Layer 5 of a small transformer language model trained on English Wikipedia (10 layers, counted from 0, width 96).
A neuron's activation on a vector x is GELU(gate . x) times (in . x), where the dot is the dot product.

Input weights of the MLP neurons that the questions are about. A number n stands for (n - 500) times 0.00098.
n12 gate: 677 617 187 362 355 454 352 650 633 336 633 445 368 254 656 571 322 586 470 324 589 526 572 453 513 431 630 444 680 344 460 618 438 330 549 660 466 791 721 576 357 413 483 367 304 422 496 418 564 431 465 396 226 303 581 307 385 483 589 258 428 589 326 310 647 694 546 491 375 355 575 478 650 378 876 653 470 401 643 790 583 500 808 595 643 648 609 367 571 370 218 453 417 381 560 328
n23 gate: 376 395 516 368 622 445 488 500 536 727 544 579 567 477 307 612 456 757 393 592 437 600 304 528 552 564 504 492 421 544 557 578 640 535 409 508 639 333 303 128 307 393 546 818 438 444 362 440 198 440 403 295 438 496 492 647 306 468 674 748 555 681 591 456 564 477 562 588 408 374 635 415 533 286 690 480 492 464 524 363 681 352 714 46 426 543 439 690 451 484 560 563 355 455 363 608
n36 gate: 491 375 660 427 383 508 384 496 585 425 662 246 753 541 513 314 681 423 402 462 647 919 441 585 539 504 242 627 353 694 369 492 399 365 584 633 700 271 447 467 646 783 678 254 620 282 731 551 627 393 543 736 373 526 504 539 547 335 812 521 555 513 535 230 521 475 653 217 500 400 330 336 487 565 492 483 379 419 487 663 565 713 525 315 554 274 539 491 518 513 644 584 448 246 610 637
n40 gate: 386 819 713 478 567 817 380 535 680 667 539 487 483 608 161 536 456 355 382 461 474 307 328 404 407 562 791 605 541 549 751 761 604 643 477 584 347 456 775 466 213 570 415 644 725 496 349 623 395 623 473 473 396 344 587 397 670 430 500 751 353 613 663 297 645 114 593 623 478 370 321 447 446 500 513 500 739 365 500 513 664 406 321 456 393 616 496 510 622 354 714 726 433 689 500 439
n63 gate: 711 615 704 645 536 667 398 592 329 582 430 339 378 809 579 27 402 434 326 491 634 430 396 596 491 390 403 120 596 535 473 427 527 738 101 664 618 683 500 259 588 580 598 574 530 381 621 531 670 513 491 641 432 545 487 729 544 395 665 598 314 536 518 412 791 423 649 694 614 844 509 478 370 540 600 349 637 517 266 372 456 461 382 491 672 371 327 578 491 593 334 374 535 707 570 504
n121 gate: 376 491 487 367 193 561 182 694 575 596 346 614 640 698 509 477 424 478 412 284 417 691 382 487 540 407 656 562 500 496 668 474 532 478 445 763 650 390 386 79 304 770 209 619 264 482 657 438 628 389 397 612 277 343 535 699 452 575 369 521 452 377 363 585 620 500 384 500 456 410 355 451 604 464 333 302 513 553 906 326 451 457 478 464 677 630 199 671 650 736 421 531 670 609 339 708
n220 gate: 554 531 441 376 354 598 328 350 659 704 801 442 554 459 582 616 656 438 388 438 527 492 371 489 527 519 216 523 524 461 322 394 600 469 732 153 465 346 608 477 551 359 582 415 747 651 614 531 604 516 598 512 548 744 616 346 538 596 527 616 637 369 624 508 539 572 609 329 585 610 302 241 512 570 477 449 422 554 586 360 703 110 442 636 266 622 351 363 528 578 531 492 610 484 475 392
n251 gate: 605 484 329 496 516 480 659 797 508 550 480 500 504 504 464 492 443 330 488 223 162 504 330 412 816 593 407 580 551 333 649 606 529 436 750 382 705 768 450 314 382 590 254 564 527 621 290 448 316 338 574 403 541 520 500 562 360 536 512 418 738 521 275 472 633 662 430 528 472 430 446 328 640 585 236 447 451 396 476 464 524 721 348 476 512 449 124 656 604 622 432 552 325 496 651 419
n12 in: 647 711 308 405 601 472 572 561 595 260 566 439 660 577 552 475 471 219 519 349 472 595 784 754 510 514 672 434 614 361 510 491 441 603 804 596 505 538 354 421 414 444 890 462 587 685 192 714 514 567 683 486 797 471 590 166 627 740 434 785 561 202 466 610 586 426 390 381 538 394 573 721 743 601 86 760 371 505 596 543 337 519 707 452 551 742 548 505 744 624 142 434 529 364 617 339
n23 in: 274 491 573 333 478 600 517 508 291 430 793 631 390 528 620 756 612 350 665 555 563 487 466 736 650 658 633 670 308 500 517 350 364 496 645 556 216 729 250 475 582 559 389 530 690 611 521 590 687 509 426 564 417 522 610 487 686 356 331 504 525 360 588 646 325 433 694 667 538 500 456 496 382 608 115 539 539 496 397 427 294 263 555 534 233 487 336 378 237 560 364 601 534 938 550 432
n36 in: 307 530 353 689 727 324 249 355 556 367 466 296 500 565 707 429 487 427 193 402 322 401 462 542 289 448 535 338 487 474 324 638 752 521 354 573 338 675 730 597 556 65 434 432 587 586 454 307 235 496 609 336 535 387 513 447 406 381 402 741 475 376 589 435 715 332 479 379 384 579 404 222 522 452 432 209 565 590 396 353 366 634 705 491 672 542 448 723 677 638 538 453 522 795 532 453
n40 in: 675 553 492 251 736 413 594 553 350 424 553 472 464 396 443 155 418 533 569 439 500 353 488 512 602 582 398 617 692 348 483 365 333 725 433 566 727 657 596 261 541 517 504 152 492 496 708 476 383 406 645 422 483 521 443 554 678 625 741 453 436 333 391 377 671 655 504 618 447 363 612 525 571 369 460 504 549 318 168 394 611 218 726 578 738 660 595 531 563 365 419 693 549 408 552 276
n63 in: 562 126 589 425 509 780 398 759 478 700 601 225 382 412 602 505 513 788 653 395 644 332 543 622 664 274 243 447 551 634 473 422 736 487 413 491 355 548 645 535 416 542 509 750 474 403 366 421 469 544 594 522 758 428 355 477 377 364 452 543 348 740 655 478 332 474 632 655 872 401 495 326 518 562 592 290 326 548 549 598 473 746 666 336 668 218 777 519 759 669 522 648 576 613 377 513
n121 in: 812 593 657 433 504 689 339 676 496 747 680 646 529 336 715 766 368 285 584 684 525 395 260 425 530 530 382 299 443 356 534 508 682 541 457 322 257 688 375 401 568 343 541 538 651 428 306 382 554 445 398 343 353 560 609 496 546 538 533 227 483 535 148 589 530 611 655 407 433 620 405 645 358 462 746 334 309 592 534 546 504 710 471 356 385 545 751 389 578 708 554 479 457 435 608 210
n220 in: 516 480 488 711 631 671 378 287 558 568 333 515 415 556 539 318 339 797 430 729 477 371 431 600 570 418 551 330 516 504 580 443 588 515 315 782 512 515 592 496 480 313 342 318 474 523 458 691 659 422 520 418 412 231 512 548 457 427 554 387 665 540 625 793 625 591 639 574 527 381 237 500 508 775 508 591 567 601 563 559 441 572 504 539 454 324 401 603 596 351 852 631 177 332 429 445
n251 in: 416 290 557 392 696 500 577 416 624 731 675 437 524 534 508 682 565 323 643 388 445 400 563 449 255 914 669 468 680 480 496 617 471 567 364 609 532 730 591 539 669 577 295 464 396 576 390 684 524 576 500 573 771 549 285 398 448 484 520 686 362 726 529 335 644 610 775 384 500 533 341 650 320 565 591 536 569 679 697 733 431 398 568 488 621 437 439 531 570 508 671 551 613 451 342 780

Each question shows a token from some text and the vector x that enters the MLP there. A number n stands for (n - 500) times 0.0091.

"ach": 551 559 464 602 599 352 624 434 501 625 637 402 553 602 583 438 491 455 597 434 661 620 754 477 348 298 535 492 363 420 331 559 755 280 428 474 603 448 386 506 509 736 506 571 540 514 387 615 487 507 576 393 509 595 493 395 621 481 403 335 743 263 689 520 512 667 483 491 440 334 524 533 554 465 479 512 339 536 577 422 529 607 686 574 566 487 577 601 545 490 572 608 462 384 447 627
The most active neuron and its activation: n23, at about 0.14

"i ": 494 437 573 484 557 567 544 357 614 612 364 642 499 402 613 506 495 499 560 463 697 511 325 521 395 415 601 348 246 349 579 515 500 370 520 523 414 475 670 445 398 543 713 348 552 459 413 621 466 454 430 200 604 437 506 403 549 437 272 696 586 629 440 552 456 501 541 573 434 526 610 283 539 622 703 648 442 458 533 616 623 468 525 523 542 570 512 702 697 428 454 530 526 550 436 607
The neuron with the highest activation: n12

"a ": 464 477 670 429 599 533 537 453 533 587 469 660 486 381 556 469 402 496 545 479 602 544 366 562 253 369 624 395 213 361 538 535 522 432 464 498 358 545 707 552 486 668 676 295 554 613 528 614 463 437 425 259 634 408 474 362 588 415 309 772 605 462 395 485 427 503 464 621 471 590 492 369 502 505 457 531 488 564 487 528 652 536 582 520 521 504 503 554 648 291 437 525 482 582 296 495
The neuron with the highest activation: n220

"0 ": 472 450 525 476 407 658 482 324 547 582 648 467 418 674 517 389 458 448 314 464 541 325 394 514 512 630 538 670 512 467 680 664 408 341 518 441 364 442 659 502 469 703 474 456 605 625 429 558 314 416 515 283 516 515 452 352 525 565 388 612 508 576 349 732 452 510 428 603 549 569 481 428 474 599 516 621 498 622 422 496 633 529 447 443 545 524 676 734 385 508 550 520 561 511 411 647
The neuron with the highest activation: n251

"202": 674 266 804 389 593 531 490 337 474 519 619 532 614 404 578 467 446 512 429 678 349 357 454 466 357 403 356 427 379 551 535 605 655 554 572 528 371 341 476 538 485 753 400 488 544 675 279 433 307 467 494 626 450 692 623 287 437 575 521 371 591 607 429 664 418 483 618 526 482 392 627 586 530 454 510 466 496 418 600 432 535 561 435 475 530 674 603 569 193 358 506 447 601 604 367 505
Which three neurons fire most, strongest first? n23, n36, n12

"for ": 533 478 526 424 502 404 666 524 468 421 789 566 586 427 605 450 416 519 520 462 481 453 429 532 327 471 443 551 223 569 411 457 492 585 538 517 343 491 696 413 574 762 460 531 441 522 471 535 425 580 594 421 545 291 368 532 585 542 499 587 636 506 743 446 286 564 647 587 491 470 671 727 468 435 621 564 536 616 559 587 652 494 488 368 518 409 477 626 348 471 574 449 527 611 414 644
The most active neuron and its activation: n23, at about 1.9

"V": 482 298 606 320 632 351 732 632 661 486 723 511 290 514 576 284 507 494 419 507 537 445 606 286 503 505 496 475 242 501 543 382 700 540 586 614 475 534 441 559 496 546 485 586 430 624 562 595 428 572 387 518 344 565 581 406 413 516 654 617 597 465 454 660 503 524 464 487 580 513 561 679 684 511 415 414 341 633 612 392 547 629 320 510 451 650 394 644 630 385 558 661 617 498 389 674
The neuron with the highest activation: n251

"| ": 524 500 444 553 466 521 694 573 554 445 460 576 375 449 542 487 394 496 551 628 535 437 401 443 504 668 478 427 239 507 369 430 399 518 635 527 483 432 757 600 360 754 422 523 469 537 548 457 469 497 403 409 549 453 497 391 586 530 436 499 598 594 702 630 372 499 464 521 566 528 499 530 540 435 428 713 610 495 582 563 593 458 518 508 458 371 440 676 605 539 356 435 552 533 509 529
The neuron with the highest activation: n121

"ian": 605 506 708 433 568 470 584 223 499 567 499 771 338 618 427 521 497 404 392 656 446 392 483 289 328 294 407 368 190 363 563 711 472 397 382 541 368 448 450 424 757 609 415 571 698 555 519 757 641 529 584 558 547 481 456 441 494 451 423 435 524 394 466 638 452 434 408 370 631 342 496 553 475 397 661 341 471 425 508 346 475 436 486 636 527 564 499 603 505 402 545 591 455 390 548 676
The most active neuron and its activation: n220, at about 0.28

"A": 499 492 664 218 682 522 761 504 747 477 698 509 584 518 461 367 480 315 406 562 563 390 629 384 479 487 449 573 293 566 579 577 571 521 422 492 569 483 494 633 593 660 395 644 677 586 486 610 492 639 432 478 395 583 401 319 512 521 654 601 677 412 520 602 332 620 391 671 531 428 459 530 470 442 464 510 432 712 549 381 470 611 519 555 497 692 430 614 590 416 439 530 357 564 359 325
The most active neuron and its activation: n40, at about 0.76

"el": 593 590 592 451 741 440 612 394 537 609 427 606 482 601 637 500 465 690 570 420 404 434 399 361 216 615 470 580 455 408 385 714 647 449 546 590 373 405 476 484 596 569 595 628 530 520 590 606 653 419 697 311 539 533 617 413 506 427 484 437 352 471 321 762 488 553 460 296 607 416 403 358 514 465 521 474 619 386 426 393 585 549 404 566 436 366 577 733 469 673 542 606 543 399 424 583
The most active neuron and its activation: n220, at about 0.61

"tion ": 533 529 564 498 457 457 574 391 322 468 633 457 491 465 561 425 640 550 537 377 680 302 340 568 490 372 572 295 314 411 534 452 431 450 489 672 326 450 658 378 390 555 590 389 407 615 520 640 520 418 585 195 441 400 539 428 492 496 312 482 739 482 465 383 475 668 413 587 451 631 605 360 471 560 529 494 643 515 566 441 593 563 545 490 490 431 542 723 535 339 543 533 658 485 387 553
The two highest activations, in order: n63, n251

"\n": 485 491 434 409 345 645 620 527 340 529 558 670 405 499 533 520 589 327 574 518 353 299 449 617 495 598 415 547 281 578 404 358 336 599 584 472 352 547 620 536 525 622 422 373 603 559 414 341 461 587 433 472 481 500 475 375 493 567 486 557 585 537 368 675 417 423 411 561 377 388 412 558 351 657 449 565 467 422 507 613 529 576 432 520 705 535 464 763 502 518 431 537 331 452 443 584
The neuron with the highest activation: n251

"– ": 455 396 410 505 475 553 600 558 363 399 531 585 384 528 350 550 467 457 504 566 590 391 362 460 477 577 485 437 185 450 531 524 338 427 601 459 277 365 691 542 595 782 646 585 461 407 415 513 357 614 530 491 508 488 539 356 527 546 407 540 672 596 638 568 244 520 595 595 413 576 581 550 518 417 427 517 419 338 636 604 535 425 463 514 539 397 485 573 450 526 423 321 459 450 435 589
Which three neurons fire most, strongest first? n36, n220, n23

"o ": 501 490 549 525 570 596 597 385 639 605 340 629 530 402 694 566 579 496 422 455 661 422 304 470 299 333 547 359 258 369 552 463 589 497 502 571 346 438 646 398 459 548 643 296 594 475 529 588 495 451 379 294 585 411 528 358 577 466 339 632 656 643 430 556 453 518 539 609 485 598 632 378 502 645 637 576 516 509 534 464 600 498 541 370 546 457 405 715 614 343 528 550 573 597 388 537
The neuron with the highest activation: n220

"Z": 508 479 539 173 473 556 623 447 768 495 588 604 529 345 476 321 637 436 470 483 601 480 662 150 466 506 415 499 235 498 589 439 704 617 495 477 507 580 411 614 498 624 463 660 380 602 458 552 562 488 370 525 394 512 520 288 528 472 439 561 652 518 503 675 383 552 416 494 540 365 479 632 387 433 497 471 327 522 435 502 628 615 476 604 467 537 403 642 557 461 537 463 440 569 445 513
Which three neurons fire most, strongest first? n36, n121, n251

"ow": 549 563 550 447 705 575 723 242 507 641 659 421 439 716 541 529 349 470 475 320 140 322 459 446 222 372 455 441 337 433 542 482 591 392 571 553 472 441 469 523 686 616 667 537 399 386 584 583 606 384 674 518 654 412 540 441 461 513 565 392 563 525 300 663 478 462 539 534 590 345 349 467 523 431 695 585 484 347 347 482 474 503 431 600 447 452 521 684 684 566 538 462 603 416 440 635
The neuron with the highest activation: n251

"tur": 631 522 635 368 656 307 472 385 475 681 421 431 491 338 407 470 277 425 537 486 598 423 640 449 191 253 363 417 408 422 435 455 387 388 357 530 504 540 515 337 450 607 404 385 538 642 478 603 592 438 640 244 539 633 406 452 574 635 320 426 674 474 277 527 368 409 387 472 532 295 525 569 602 330 452 371 440 277 501 466 513 561 535 622 604 422 747 639 603 402 423 417 410 452 363 517
The neuron with the highest activation: n12

"ai": 667 416 557 458 641 434 681 596 665 705 454 541 446 621 591 415 487 471 459 553 511 430 600 465 371 563 501 187 507 449 350 648 492 368 476 511 512 561 461 392 264 539 588 529 721 573 406 583 641 509 583 383 521 458 456 374 447 377 516 382 520 339 385 446 364 518 482 613 591 657 419 679 514 535 678 562 600 411 548 522 534 602 429 673 562 465 621 754 618 465 710 436 407 395 565 666
The two highest activations, in order: n63, n23